Layer 4 of a small transformer language model trained on English Wikipedia (13 layers, counted from 0, width 128).
A neuron's activation on a vector x is GELU(gate . x) times (in . x), where the dot is the dot product.
The model reads these tokens: " (" "DC" "," " China" ");" "\n" "\n" "D" "im" "ens" "ions" "\n" "-" " Wheel" "ba" "se" ":" " " "2"

The vector x that enters this layer's MLP at each token. A number n stands for n times 0.048.
0 " (": -6 -38 10 4 -11 -14 -12 43 -5 -11 26 38 0 22 15 -9 -3 11 -20 16 -29 -30 7 59 -11 21 6 53 -13 3 -13 -1 10 -7 20 -2 16 -3 -5 6 36 -29 -1 8 -11 8 0 22 -16 -8 -15 16 39 -17 -10 40 -33 25 -23 8 15 25 -52 22 -11 1 21 7 62 -59 30 -15 -3 1 -1 -5 35 -29 16 3 -2 28 16 12 38 -24 0 21 16 42 -23 -2 30 -43 -29 11 -10 -18 -3 -26 -17 -16 4 22 -5 1 -22 23 26 34 -17 -18 15 -42 -27 21 17 13 14 8 -2 35 -20 -28 12 5 9 3
1 "DC": -8 12 -27 41 1 6 19 4 8 -4 0 -18 -11 23 -24 95 7 14 -7 0 -28 -29 -4 4 9 -16 16 7 18 -8 -46 1 -21 24 22 16 -19 -36 1 -4 30 -28 2 5 -15 4 -33 14 -42 -8 -6 2 56 -20 -8 4 -56 22 1 -17 -34 -39 -33 20 3 -11 14 -30 22 -19 35 -24 -48 17 1 20 -1 -40 -8 3 1 37 2 -11 -22 12 15 11 11 24 -20 -22 9 23 1 -2 -5 -7 -7 -27 1 -20 -16 61 -9 12 -1 -7 1 -20 -27 10 -5 11 -12 -9 35 -16 -3 39 -54 11 32 22 -27 16 -9 34
2 ",": -20 -61 -2 7 -2 51 -6 48 -17 -2 1 -13 13 26 25 42 -17 24 -22 -1 -44 -9 -19 42 -1 18 -39 18 13 -2 -36 14 -7 13 34 36 8 -13 8 15 -31 -4 11 -7 -13 -9 8 40 -19 -17 13 16 25 0 34 16 -29 17 36 -28 35 43 -65 -20 14 -6 -15 -3 29 5 -37 0 42 -24 -18 15 7 -20 -12 -31 20 -12 16 -39 20 11 39 5 5 -12 4 -22 16 -7 -34 -10 -36 -25 -2 -10 -38 -14 6 -10 11 -14 -14 20 14 -44 10 29 -22 11 -15 35 -20 -6 -1 -20 -10 5 9 -2 23 14 20 32
3 " China": 7 -62 -6 15 14 19 33 16 9 -18 28 -27 -12 47 18 56 35 -5 -7 26 3 -14 -13 25 -20 33 7 11 17 -10 -24 39 2 27 6 5 -19 12 -13 8 23 -10 7 -20 -40 -23 -1 -20 -13 -7 27 -7 10 8 -13 -5 -10 55 30 -1 -59 18 -40 -18 -30 -24 19 -8 25 -49 23 10 -22 20 7 31 -52 -45 -24 -3 -8 10 -15 -18 -15 -5 -23 -13 6 18 -17 11 -12 15 38 -27 12 6 0 -55 8 4 -14 10 -1 36 -17 19 41 -20 -43 36 -2 -3 -4 8 14 21 1 6 -19 24 37 -2 28 -6 21 3
4 ");": 18 -68 -24 0 -42 34 -26 -17 18 40 32 -34 18 16 24 10 -10 4 -13 -7 -20 -37 -21 -15 23 -9 -13 6 16 18 -25 11 -31 -2 0 7 -22 27 20 -3 1 0 -10 6 -87 -25 4 10 -10 1 -4 -15 37 19 9 19 18 37 31 53 4 -14 -29 16 -14 0 3 6 9 -57 -8 -40 21 -4 -15 12 -8 -22 -29 -7 5 5 -15 6 -8 -5 8 -5 -7 12 -25 -18 15 10 -27 19 -27 4 27 -40 32 30 -26 40 -23 0 -12 29 -17 4 -18 47 -21 -47 16 41 -8 0 -3 -13 -32 0 -4 18 -5 53 -7 11
5 "\n": -15 -44 4 9 -3 32 3 -2 37 6 4 5 -16 -21 21 6 -21 15 -11 13 -29 6 -1 19 28 53 -17 47 7 -4 -2 11 -32 -35 0 -2 1 -10 3 -13 9 5 -16 31 -27 22 48 26 -2 -29 26 -21 19 3 -16 6 -22 25 -18 21 -13 27 -37 43 12 4 16 9 2 -55 -18 -36 2 -6 38 -6 14 -12 -8 -4 -31 9 -22 37 -2 -29 27 -15 -3 19 -24 56 21 -17 -12 42 -14 -6 13 -29 8 5 -30 18 -10 15 8 -3 13 72 8 7 10 -33 -2 31 21 21 8 -11 0 3 13 -8 -20 -15 35 4
6 "\n": -16 -44 4 10 -4 23 1 -1 36 6 6 8 -18 -19 20 10 -21 14 -15 9 -32 9 -4 19 26 53 -16 47 8 0 2 13 -34 -34 7 -4 0 -12 9 -13 8 10 -15 35 -24 23 50 28 -5 -33 24 -19 19 0 -12 4 -21 20 -17 13 -17 31 -35 45 7 9 20 8 9 -57 -20 -38 3 -6 41 -10 14 -9 3 -7 -29 12 -23 40 0 -32 28 -16 -3 16 -20 49 10 -18 -9 44 -9 -2 14 -28 10 -4 -26 12 -10 17 6 -4 14 71 9 1 12 -30 -2 37 25 23 9 -10 -2 4 15 -6 -20 -14 28 4
7 "D": -14 28 -44 -6 -16 43 15 25 -4 55 8 29 15 16 -42 51 -16 3 -8 -5 0 41 -26 -6 -26 -39 -28 -10 -35 4 -25 0 -8 -4 -12 -25 29 -13 33 -5 13 27 -4 13 -11 5 15 31 -62 4 -7 -33 63 2 19 13 -15 -12 -17 -17 -2 15 -43 20 -10 22 2 -15 13 -19 -8 -7 -15 47 8 23 6 -13 36 11 -23 -3 -31 16 6 -8 11 -9 40 25 11 -26 -27 -11 1 -5 18 -8 -42 -25 -26 10 -17 -21 -10 -22 46 10 -18 -14 12 3 42 -19 -27 30 26 -4 -8 -23 -20 -25 16 3 -16 46 -10 27
8 "im": -8 2 -1 17 31 -24 10 19 -28 -31 76 20 -33 -19 -4 16 6 -8 -62 13 17 37 -35 13 4 23 8 -17 -2 13 -26 31 7 -28 24 -10 17 -16 6 -10 -27 11 -8 0 12 -34 6 14 -47 40 31 -8 -28 -6 -13 -10 6 14 13 13 -2 -21 -31 -22 -36 -35 9 36 16 15 33 19 -9 14 -8 50 28 17 -2 38 12 -27 -15 30 26 -22 40 8 -9 -33 7 -71 38 0 -4 -2 -25 -8 -11 -7 24 43 -13 -2 -2 -33 23 29 0 18 10 25 -24 24 -10 35 -16 1 -47 -1 37 -50 0 -13 32 2 23 14
9 "ens": 6 -32 33 -9 -55 -11 22 -14 16 -18 8 36 -17 25 -16 9 31 27 -43 -38 -51 41 19 9 9 9 28 -20 4 -4 -16 20 14 -46 50 3 25 2 31 -20 -12 15 19 19 29 0 15 -32 -43 -1 26 40 38 -12 -4 -34 -22 10 -11 -4 -21 -26 5 -3 -30 22 7 -16 22 38 -8 0 -11 -19 -32 49 -27 -4 -11 -10 10 31 -30 24 -7 44 50 16 -17 -25 2 -4 36 -5 0 -14 35 9 2 9 4 26 2 34 -35 -19 7 22 29 -15 -8 15 17 -25 -2 50 33 27 31 -1 12 28 26 -10 27 -2 -34 11
10 "ions": -3 -29 29 9 -31 -27 -1 38 -1 -19 -21 10 -18 35 -9 4 44 7 -16 -40 -30 42 3 -3 33 -10 37 -24 10 -16 6 11 -5 12 17 -6 6 -9 47 -4 28 -10 -14 23 -23 17 -27 0 -31 -28 -21 55 28 5 26 12 -2 -25 10 -3 20 -29 -23 -17 -14 7 -8 28 -22 -44 -11 41 -8 9 10 35 -28 -2 3 -48 1 30 -37 20 6 7 26 18 -18 -3 -23 37 14 17 -15 -23 14 10 -28 -10 -4 -41 -2 28 -7 39 23 50 -5 -9 42 -23 -4 21 10 18 57 -29 11 14 -42 22 30 3 14 -5 -17 -14
11 "\n": -15 -44 6 8 -7 16 4 -4 39 10 -13 14 -19 -23 22 14 -19 13 -19 7 -43 14 -13 11 28 48 -19 41 4 -2 9 0 -34 -28 6 0 5 -17 3 -20 5 13 -11 31 -12 28 52 28 4 -32 25 -12 14 2 -14 3 -25 21 -21 11 -17 38 -41 44 3 8 21 9 8 -55 -22 -33 7 -7 35 -22 15 -10 8 -10 -29 8 -24 36 -1 -28 31 -22 -2 9 -22 53 11 -10 -14 37 -11 3 25 -35 16 -7 -27 -4 -10 13 1 -3 13 59 8 -18 17 -29 -6 43 32 26 2 -10 -1 6 12 -11 -23 -14 20 1
12 "-": -28 -26 -28 -8 -17 26 -38 -35 29 2 5 -2 16 3 -28 14 -8 0 10 -24 1 -9 -18 -14 3 -3 14 30 12 34 19 -16 -21 -9 0 -21 -1 -21 -9 -7 3 3 -4 42 -14 14 33 15 23 -12 29 -10 0 -13 15 -28 -20 11 -4 28 19 17 -45 9 18 -7 15 -15 8 -54 -4 -40 16 -11 5 -35 -17 -20 7 -16 9 4 0 20 56 29 -21 -86 -8 12 3 11 24 3 -2 -15 -4 21 -15 -48 18 14 1 -3 42 2 7 11 -2 26 15 4 11 -20 -13 49 -21 -10 43 25 -15 26 26 25 6 23 4 11
13 " Wheel": 5 -12 -32 5 -22 16 14 -16 -23 8 -11 -31 16 -8 -1 30 -10 -31 17 31 -12 -15 -3 12 11 18 -3 -1 12 3 -23 -13 7 2 51 30 -16 16 -7 -8 -10 33 -56 33 -4 16 -11 -24 11 -14 15 40 38 7 -28 -54 -23 36 -21 2 20 -19 -41 8 0 11 49 19 23 -9 -7 12 15 -15 -11 39 21 1 8 -14 13 -10 -24 72 0 -7 -4 1 30 -16 28 -8 4 -1 -17 7 -2 28 1 -38 42 -29 10 -32 4 1 27 8 19 -2 12 4 54 40 9 5 -15 12 51 -4 -25 15 44 -8 38 -17 52 31
14 "ba": -17 6 -11 23 17 -30 40 -8 15 24 -48 -14 -2 21 13 33 11 -14 -9 19 36 -3 21 1 4 16 5 -8 9 2 -12 -12 11 13 37 19 26 -45 19 36 -36 8 -15 10 21 6 11 -10 33 -2 17 -4 -3 14 -11 -13 44 54 -12 31 -73 -7 -31 -2 -9 20 11 28 36 14 -46 -8 22 5 9 35 15 -11 7 10 9 -13 45 41 6 -21 -6 -4 -4 16 -24 -8 37 42 3 -4 -40 52 2 -46 21 -44 21 9 -7 24 7 30 -27 26 -11 -27 10 -13 -27 -40 0 -50 8 36 -7 77 25 14 -9 11 16 6
15 "se": 12 -25 11 -2 -6 -45 -3 -2 10 16 -13 -7 12 -3 19 13 9 0 -24 -33 -5 -24 4 -23 3 14 55 -48 1 -29 24 -6 11 52 44 7 -7 -11 -21 6 0 3 -9 37 0 -6 0 9 -2 -27 9 -21 7 -19 0 -17 18 20 -28 40 -26 -5 -31 -9 -12 44 -5 19 17 -34 -4 -23 -2 -13 -16 7 7 -25 -55 -23 12 49 -51 4 0 -20 13 -8 -17 24 -8 3 -6 -9 -21 -20 26 60 -8 2 22 10 5 45 4 -2 -21 17 -22 41 43 8 -23 -9 -3 -8 9 -38 3 28 -46 2 28 19 31 5 28 8
16 ":": 0 -20 -10 3 -74 15 14 3 34 66 -3 -29 -2 -18 27 -9 -11 -1 -24 -50 1 -21 -14 -17 3 43 -10 -10 10 15 1 24 -10 18 14 14 14 23 -18 -31 -38 4 -27 17 -25 -11 6 -4 12 -1 -1 -9 20 48 9 -3 5 6 29 21 9 33 -60 -45 5 -6 -20 9 35 -15 12 10 7 -47 -5 -42 19 -33 -17 -55 14 24 -35 37 -1 6 2 -31 -9 -10 -30 15 24 -19 -27 -17 -3 21 35 -14 -29 -36 -10 -28 -12 -1 5 -8 -13 -20 -18 9 -10 -9 6 19 -14 -10 1 -18 -5 47 9 -36 41 7 -5 -2
17 " ": -15 -18 -6 -25 16 7 -5 8 -19 19 -5 14 -5 -5 27 23 5 0 -3 4 -12 -13 -21 -22 -2 -2 -5 43 -9 -12 -5 -3 1 -3 11 -10 -9 -18 9 7 -22 -38 -5 -13 -7 9 30 -5 -17 -10 8 0 18 34 1 7 -21 -2 -91 25 10 -4 -88 -49 16 -8 2 -5 10 -49 -3 -12 7 -11 9 13 4 -24 -19 4 22 -8 -28 17 37 -25 -2 -4 -3 9 -10 19 24 4 -39 41 -6 -34 -7 -37 2 -21 -12 -4 -5 24 10 -13 -3 8 -1 -6 11 -16 -36 20 29 17 15 -5 6 30 19 -10 22 4 6 -34
18 "2": 30 -27 -46 56 2 36 -18 19 5 40 -22 23 -24 -12 21 29 -1 -6 42 4 36 29 -27 -23 3 2 2 20 3 -24 -9 8 14 -18 20 -4 -15 -2 -8 28 -28 -17 -14 -13 -9 5 7 18 -42 1 18 12 4 32 35 -1 16 20 12 19 -1 -16 -49 -13 10 9 6 -6 -6 -11 5 -58 7 -6 -2 4 9 -27 -46 -1 9 27 8 31 22 -43 -7 -25 42 -1 6 34 22 -10 -34 -41 1 8 -25 -21 13 -13 -7 -20 -13 17 3 4 13 15 5 -2 27 -34 -25 4 -17 11 35 -12 21 41 34 14 25 -27 34 -26

Each question shows the input weights of one neuron of the MLP. A number n stands for n times 0.0043.

n408 gate: -54 -24 9 8 -18 -29 -45 1 -25 19 -28 -5 -8 10 -5 11 -18 -11 2 -18 -21 -31 44 3 -10 -20 -23 10 32 11 -27 19 23 14 8 -9 5 7 -11 12 14 -29 20 0 11 -46 16 -43 34 1 -1 -10 3 -10 -9 13 -12 -33 36 4 5 -39 13 6 4 -15 -17 5 31 -9 -1 8 -20 -9 4 -2 15 22 -1 2 19 4 26 14 -3 -32 27 -19 -28 20 -12 -30 -20 15 34 -17 -29 -29 19 22 -25 -12 -4 -7 19 12 -22 12 -21 -2 17 23 -16 2 42 -19 -14 13 15 9 -5 2 -26 19 5 9 16 -12
n408 in: -9 23 47 -10 -37 0 12 1 26 -20 46 -4 0 -22 12 2 -4 6 12 8 10 0 -25 9 -32 -4 9 -54 5 9 -13 1 20 5 6 -4 5 -39 39 10 -6 20 -7 15 27 -20 -13 -14 -10 -24 2 -52 -6 11 11 -9 8 -16 -3 -13 2 41 2 27 4 11 -8 2 30 23 21 7 -9 -9 9 18 -20 -17 -10 -29 -5 -6 -36 -3 -23 21 29 2 -2 -13 -4 3 -18 -11 0 38 -19 22 -32 15 14 -1 9 37 -5 -20 4 17 25 -17 -9 -33 2 -17 -2 -48 -38 -11 -18 11 2 -35 17 17 -4 27 23 62
On which token does it fire most, and how strongly? 17 " ", at about 0.32

n266 gate: 17 2 5 21 46 -5 -5 -7 1 -40 34 -43 8 6 -3 9 -23 -41 15 14 8 -14 -3 41 -1 -50 1 4 1 -22 -1 -20 6 -15 30 29 48 19 -14 3 23 13 -36 7 -25 -13 8 -4 -20 13 2 6 1 -32 -31 -6 20 13 -6 -7 21 7 21 -33 -13 15 -17 20 -14 -21 -6 26 0 15 -35 -49 15 17 20 1 20 -12 17 -26 -3 -11 -50 31 -11 34 -9 -2 9 -8 3 55 -7 -1 -3 42 -3 2 4 2 18 18 -73 8 -6 40 20 1 21 -24 21 -1 -7 18 -19 3 1 -15 19 -16 -42 -12 33 -14
n266 in: -32 24 0 -6 -23 6 0 -37 0 12 -9 39 9 -16 34 -10 41 -14 18 42 -33 -3 -17 3 15 13 -12 -9 12 28 -3 3 -22 -11 -11 33 -22 -26 5 7 -7 26 -15 32 15 35 -18 -15 32 -28 19 8 19 -3 32 3 -35 11 -29 3 -6 18 -5 5 -23 -7 -6 8 53 -5 -11 -13 -25 -9 23 3 -13 -8 -13 1 8 -3 23 -32 5 16 -23 -16 -19 -3 22 20 -7 11 -15 -37 14 8 -28 -8 -20 3 -20 1 1 -3 15 24 -40 9 36 -27 42 24 -40 -38 2 3 -27 -36 -5 -20 -2 -24 -4 26 37 9
Its three highest activations, in order, are on tokens 0 " (", 4 ");", 3 " China"

n326 gate: -15 6 -6 -13 -6 -4 -18 9 14 -36 35 -6 11 -18 -4 -26 -1 -17 24 14 -4 -10 32 16 -25 -32 15 13 15 -4 -14 18 -27 25 -11 25 21 -1 7 8 -14 25 34 21 -23 0 19 13 8 -17 -6 19 -18 -14 -9 35 27 -19 43 -35 -8 -5 25 -40 1 3 1 18 -6 -21 28 22 -11 -9 -29 2 30 -2 23 -23 10 -18 40 -47 12 -10 -19 29 -18 10 -9 -41 16 -7 -11 8 18 -19 -27 -23 -2 36 -17 19 11 -40 -37 32 -39 17 37 18 -21 -1 6 -9 -1 -3 -25 -35 26 -8 14 25 -5 6 32 39
n326 in: 15 3 -7 11 14 -21 -24 -7 2 -18 5 -3 1 -8 11 -19 3 -4 30 10 -8 -19 -6 -19 6 -4 17 2 16 -2 24 9 33 -36 -23 -5 49 -12 47 29 12 24 -12 -8 -22 18 16 12 16 -4 32 -13 -24 -15 -20 -7 -1 45 -17 1 7 15 0 3 -32 -30 20 -17 12 10 -7 16 13 16 23 2 -33 -34 19 20 -6 -7 -46 -20 26 -40 -7 1 -14 -42 -32 -21 12 -6 -42 -2 3 18 18 3 -35 -26 3 2 -3 -16 -7 20 -19 -30 18 31 8 5 10 -31 -12 8 6 27 -9 -2 -2 17 -6 -12 16 -16
On which token does it fire most, and how strongly? 8 "im", at about 1.7

n146 gate: 19 -34 -29 39 -19 -4 -3 -16 -22 10 9 -29 -3 -11 -13 -15 12 16 -1 -22 12 -40 9 43 -9 -11 12 -11 18 7 -12 -12 -26 22 -4 36 16 -13 7 34 5 -7 4 -24 -44 -27 -1 -39 1 -2 -16 -6 -46 -2 15 4 -10 -23 21 2 -4 -3 6 -37 -16 35 2 33 5 2 14 -16 21 3 44 -4 -26 -16 26 25 15 -8 23 19 -4 13 -26 26 14 5 19 30 10 -20 -14 2 3 8 8 48 -2 -1 -17 -37 9 20 12 -4 15 -11 9 4 -6 58 65 -14 -21 -1 -12 18 -33 -8 14 -18 2 -6 25 18
n146 in: -26 -14 55 32 -18 -28 14 2 20 -11 -29 -28 -17 12 9 6 26 -18 3 9 6 27 -10 -7 1 46 2 -11 19 26 -4 22 23 1 33 9 -9 5 37 0 19 14 23 -13 -2 12 22 1 17 7 1 -51 -1 24 1 -49 -19 9 3 -33 1 3 2 -3 -12 -14 14 -9 31 -2 2 -8 -16 13 5 8 -12 3 -5 27 11 3 -11 -26 9 15 1 10 -13 -17 19 -18 -18 29 6 12 23 12 6 7 20 -16 -21 12 33 -6 6 -3 -16 -31 -16 25 9 25 -10 -13 9 45 -9 -4 2 -26 23 17 3 -9 15 37
Its two highest activations, in order, are on tokens 3 " China", 13 " Wheel"

n428 gate: 12 -4 -1 9 35 -6 -30 -5 -1 -55 2 -17 19 -27 -15 5 -5 -4 3 21 2 9 -8 -20 -12 -4 -11 31 15 -4 -2 38 -21 -22 8 6 -12 -4 24 37 2 -18 -13 -11 7 25 11 7 -1 9 16 31 -21 -6 -12 19 -47 18 -14 -14 -2 -21 8 -18 38 -2 6 6 26 -3 22 -1 -1 -12 6 40 3 24 -18 -16 2 11 28 -1 -15 -10 -7 -5 -8 14 -1 -2 -22 21 -21 -6 -15 -10 -1 24 -6 20 11 -12 13 33 -10 -19 -9 19 -51 -12 -28 42 10 -5 12 72 9 -26 -3 5 1 8 25 -24 5 24
n428 in: 32 -7 11 -16 -13 4 -4 -12 -8 -25 4 -3 31 5 25 -3 -2 0 -22 1 9 -2 -16 55 -1 7 10 25 17 15 19 -6 -19 22 24 7 6 10 -25 -13 20 -20 19 -13 33 -1 -14 -10 12 21 -14 12 -23 33 -7 -15 8 -23 -5 20 16 -9 -18 28 -20 -6 12 8 3 -3 -10 9 27 32 10 11 25 26 7 -17 2 -11 3 -23 10 18 -17 -9 -30 23 -5 -26 -22 6 -28 17 -26 -25 1 8 20 0 -2 3 3 9 13 42 9 -15 6 -48 56 18 20 23 9 1 -15 -21 4 25 15 1 3 -10 -2 -22
On which token does it fire most, and how strongly? 13 " Wheel", at about 0.81

n85 gate: 15 -9 -27 13 -13 -19 11 -24 27 8 13 -24 -6 -36 -7 -14 11 -10 -12 -13 25 -1 34 24 8 -42 -7 9 19 10 15 -19 12 -31 -24 -3 39 26 4 19 2 -6 -1 -15 22 3 -25 -2 24 15 27 -33 -7 -5 -8 -22 -8 7 -14 -1 25 32 21 -18 -4 -21 0 -11 -15 14 11 -15 19 -28 -4 -12 14 6 -4 14 -4 -49 -8 -16 2 -2 -1 -13 -17 14 8 -20 -15 29 2 -6 44 -32 19 1 -64 -23 -18 -15 27 -43 -6 7 -7 -37 20 1 -6 4 -1 -29 -10 28 28 -32 32 -42 7 -24 -1 -14 4 -12
n85 in: -19 19 5 -10 5 -5 -8 -8 9 18 -28 9 12 -31 -3 -19 -16 -43 19 -27 -5 -8 -10 -35 11 2 10 21 -9 -32 30 17 16 -6 29 33 -11 21 19 -13 9 -30 53 -5 10 -9 -5 -10 -9 -1 -11 5 39 14 -15 35 -25 1 3 1 -20 1 -3 -10 -8 8 24 4 -32 -33 -13 15 6 -19 29 -7 -6 -1 17 28 -6 65 17 -26 -19 -3 6 5 10 -17 23 18 18 -18 19 -3 15 18 20 17 -5 -2 -24 15 -20 -17 7 16 6 -27 10 -20 -14 -9 -1 -28 -12 17 4 -9 -26 50 -12 0 18 -2 -39 -15
On which token does it fire most, and how strongly? 2 ",", at about 0.22

n199 gate: 4 -15 4 -15 -10 -38 -2 -7 12 -14 -40 -9 -22 -11 -4 -23 -1 4 -3 -12 -17 -25 -22 -29 -14 -22 -4 -20 8 9 24 -4 39 -7 33 4 -5 -16 -30 -8 4 -45 -4 21 19 -1 -18 -11 22 -16 1 42 -1 -22 18 -5 -8 -20 32 -13 -1 -9 57 1 -20 6 10 -15 -7 51 -13 -9 -22 -40 -6 6 1 27 1 -2 2 -32 -9 -25 22 -8 -11 -25 -22 29 7 36 -20 41 9 34 -19 17 2 24 3 24 4 -22 -23 26 -8 -11 -15 -23 -20 8 8 -1 31 20 -11 -20 -1 -23 5 -26 25 15 30 -21 -13 -12
n199 in: 4 -16 13 11 8 17 6 22 19 9 12 18 -21 16 16 -6 -36 -26 23 63 41 -5 -1 -20 -14 6 -23 -14 24 -5 5 3 14 -16 -13 8 -31 16 11 21 24 -4 2 -20 10 3 19 -2 16 31 -22 -19 36 -9 -37 12 9 -8 -33 6 -25 -37 -25 30 27 -15 6 20 1 -26 -1 16 -22 24 46 5 -33 9 3 20 -14 -1 41 22 6 -1 8 -3 1 38 -24 -3 22 12 26 -2 -20 1 -6 -12 -31 -28 -24 10 2 -4 -6 25 26 1 12 16 -8 -8 -16 10 -14 15 28 24 -41 30 13 5 2 13 20 17
On which token does it fire most, and how strongly? 16 ":", at about 0.24

n246 gate: 0 13 2 15 27 -19 7 -6 -10 -44 -7 0 3 7 7 -10 20 -7 -34 21 -17 -9 4 3 3 25 17 15 -16 -8 -4 -31 19 19 37 1 22 8 -6 3 15 8 4 -11 10 -15 15 -2 -16 7 25 -4 15 6 -8 13 41 6 -7 -6 4 -12 13 20 0 7 32 49 -8 5 -38 -17 1 -2 -8 -35 -12 11 7 26 -33 -34 -23 11 20 33 -20 -1 5 27 38 -12 -35 -20 7 17 14 14 14 3 5 -7 -9 12 26 -10 6 -10 2 23 8 5 39 8 2 -10 -9 -51 3 -3 -12 4 -19 -32 16 -23 -21 6
n246 in: 3 -3 -28 1 12 11 18 -7 -11 38 12 4 16 -5 8 19 -17 0 -7 -7 5 1 4 33 -21 21 28 26 7 -1 -15 4 -2 -8 -8 22 -15 -9 -2 24 -19 5 -24 7 -34 10 3 4 -20 35 -30 -20 -9 2 -33 6 14 -10 -3 -1 -11 -22 13 17 2 -17 15 16 -7 33 -40 6 10 30 11 -22 -36 -25 23 -11 22 -4 20 9 0 8 -19 -18 3 -7 8 -8 -2 25 1 13 -3 9 3 -4 -7 -29 -24 8 29 6 40 -35 -22 9 19 28 6 30 17 13 23 14 -2 60 -31 -38 11 -1 27 -7 8 -1
Its two highest activations, in order, are on tokens 13 " Wheel", 14 "ba"

n305 gate: 37 49 -27 26 2 3 46 -21 -11 50 13 -3 3 -20 -20 -3 1 -36 6 10 18 14 9 3 -35 -10 15 9 5 -3 19 11 13 16 23 -22 -11 18 1 -20 -1 -1 2 -23 6 -4 -5 -9 23 2 -5 5 18 -10 9 20 0 -24 -17 -3 -25 -10 4 13 -25 -46 -14 14 -39 -14 3 12 -7 22 -6 -26 -18 16 -20 11 -15 18 2 -45 -3 17 -14 -10 -8 -9 7 -26 -2 24 0 14 29 -10 9 -4 -22 -9 11 -14 -13 -10 -33 14 -5 1 10 15 5 -5 4 -16 -1 16 11 32 -27 -5 30 -29 -19 -29 -4 -35
n305 in: -13 -16 12 3 4 0 -29 -9 20 -21 -39 -22 30 32 -16 -33 25 15 4 22 11 -16 4 15 15 4 -1 -17 9 18 -13 2 -1 -2 -26 3 6 2 -10 4 -17 -17 -5 5 -4 -31 -30 10 -29 -23 17 -17 -51 3 -28 -16 -33 19 -2 -5 8 -10 -23 -22 10 10 33 -1 -8 3 -7 -23 39 -19 20 24 -17 10 -36 9 -13 -19 -12 23 -15 12 -13 16 -9 -2 4 24 -13 12 24 -6 17 -1 5 18 22 43 32 -1 29 -9 42 -24 -6 11 -48 15 16 60 4 -9 13 -9 -31 -17 8 2 -3 -7 -6 -31 21 14
It fires most on token 3 " China"

n138 gate: 19 -2 9 3 51 -25 9 -11 3 15 1 -31 -35 15 19 4 -14 21 27 37 18 16 -11 -7 -4 -9 19 -8 21 -44 18 7 3 6 11 17 -3 3 19 -18 15 22 7 5 1 -11 -27 -34 1 6 13 5 5 -16 15 -16 -20 -19 47 7 -18 -45 8 15 -38 11 1 21 -39 5 35 38 42 0 -26 -6 15 26 -10 12 -38 -24 12 31 -17 -6 -6 10 -7 28 22 0 -29 25 -3 -1 5 -18 -12 -8 -5 -2 23 -4 -8 -30 14 -5 14 14 -10 15 24 -9 31 -1 28 -24 -20 32 15 -27 -5 -2 6 8 20 0
n138 in: -1 11 16 26 -3 -4 26 -15 -4 10 -6 -3 24 -4 -9 3 25 -17 -16 -17 -10 -10 26 6 -11 22 -4 7 -5 4 -5 -38 -15 -10 5 19 -9 -3 4 25 1 7 -19 7 60 -34 2 -18 -29 -18 -8 3 -31 -3 12 12 -18 3 -21 17 -6 13 17 26 4 -1 21 22 -6 -14 -16 -10 -12 10 36 7 23 -23 9 -33 10 8 -3 6 -28 -21 -13 13 21 -3 17 15 17 0 9 -21 36 -19 -14 1 -2 30 -4 -30 18 -1 1 4 -10 -21 -31 -12 17 8 -12 4 8 24 2 -23 42 -8 2 -10 16 -5 -10 -17
On which token does it fire most, and how strongly? 13 " Wheel", at about 0.43

n209 gate: -8 2 7 16 5 -4 -5 -16 21 1 -29 -9 18 -10 -49 -14 15 15 -9 20 35 -20 -4 28 -10 1 -3 -1 18 -18 5 -20 -1 -11 21 18 9 -13 -3 22 -32 11 17 -9 10 -37 -27 -1 7 -12 23 -2 -29 1 -2 -16 -40 -7 -7 -5 -12 -10 8 11 5 -16 -24 -32 -5 60 -19 15 -10 7 15 26 -51 53 3 -3 7 -41 -6 -17 -12 -17 26 4 -10 16 -6 16 -26 -4 -19 7 32 1 -36 -1 13 16 8 -9 21 -2 -34 22 4 -11 -12 13 -10 13 -20 -25 -35 5 -30 -18 -10 7 23 26 9 1 -19 19
n209 in: 4 -25 2 0 12 0 -6 2 13 -20 -29 4 17 10 -15 -4 9 31 -44 -23 20 -10 1 25 -16 22 13 12 -2 4 11 -34 4 29 3 -14 -7 22 6 -19 -3 -23 -4 4 -10 -16 -46 14 31 -7 16 -29 -41 30 10 -21 -30 -13 -46 -20 -24 33 -27 11 34 16 -30 -30 21 7 -6 3 -4 8 -1 16 -51 17 -17 -13 9 -10 -37 -2 -48 10 26 -2 11 7 20 -25 -13 -27 1 12 26 -14 -27 -9 22 -33 -8 -6 5 -2 16 13 13 -34 24 2 7 -23 -34 17 3 -29 -26 12 -1 -9 3 16 -12 16 -4 26
Its three highest activations, in order, are on tokens 2 ",", 18 "2", 9 "ens"

n187 gate: -26 6 23 42 11 13 2 -18 26 28 2 10 44 3 -23 -50 32 -8 3 4 -3 17 -4 0 -8 -8 1 -6 10 -4 13 -16 24 -44 -13 3 31 -41 33 12 -8 -22 -8 -4 -4 -11 4 9 -43 4 -2 12 -34 -12 -32 1 -5 -35 -8 29 7 -12 38 -34 -16 -15 15 -12 21 20 22 30 6 44 -11 -25 -12 21 -19 34 -4 1 1 8 -18 -34 -30 1 -9 -24 27 6 -4 -2 18 -9 -18 19 -16 24 -14 -29 35 -8 13 -14 -26 0 -20 5 43 23 -38 32 -1 -26 4 -18 -26 -15 -9 -1 -15 -1 1 17 1 -2
n187 in: -30 -12 46 -5 12 -22 10 -9 -32 10 7 9 29 -3 -65 -23 -3 -13 28 7 12 13 -1 -9 20 0 -34 10 35 -16 -4 15 29 -6 -30 40 -14 -15 7 -11 1 5 -1 39 -7 -14 -5 30 -43 -17 43 11 -9 0 -12 18 -23 -25 -9 12 3 -28 17 -42 22 -23 -9 -12 34 9 1 23 -5 2 -32 -2 28 -25 13 -27 -37 21 38 12 -15 18 -39 4 -20 -15 10 -1 -8 -27 1 5 -11 26 -44 3 2 14 17 -1 1 -3 10 11 -1 22 -9 13 -41 1 -12 -35 34 -10 26 -19 -2 14 2 12 -14 -4 -20 5
On which token does it fire most, and how strongly? 18 "2", at about 0.1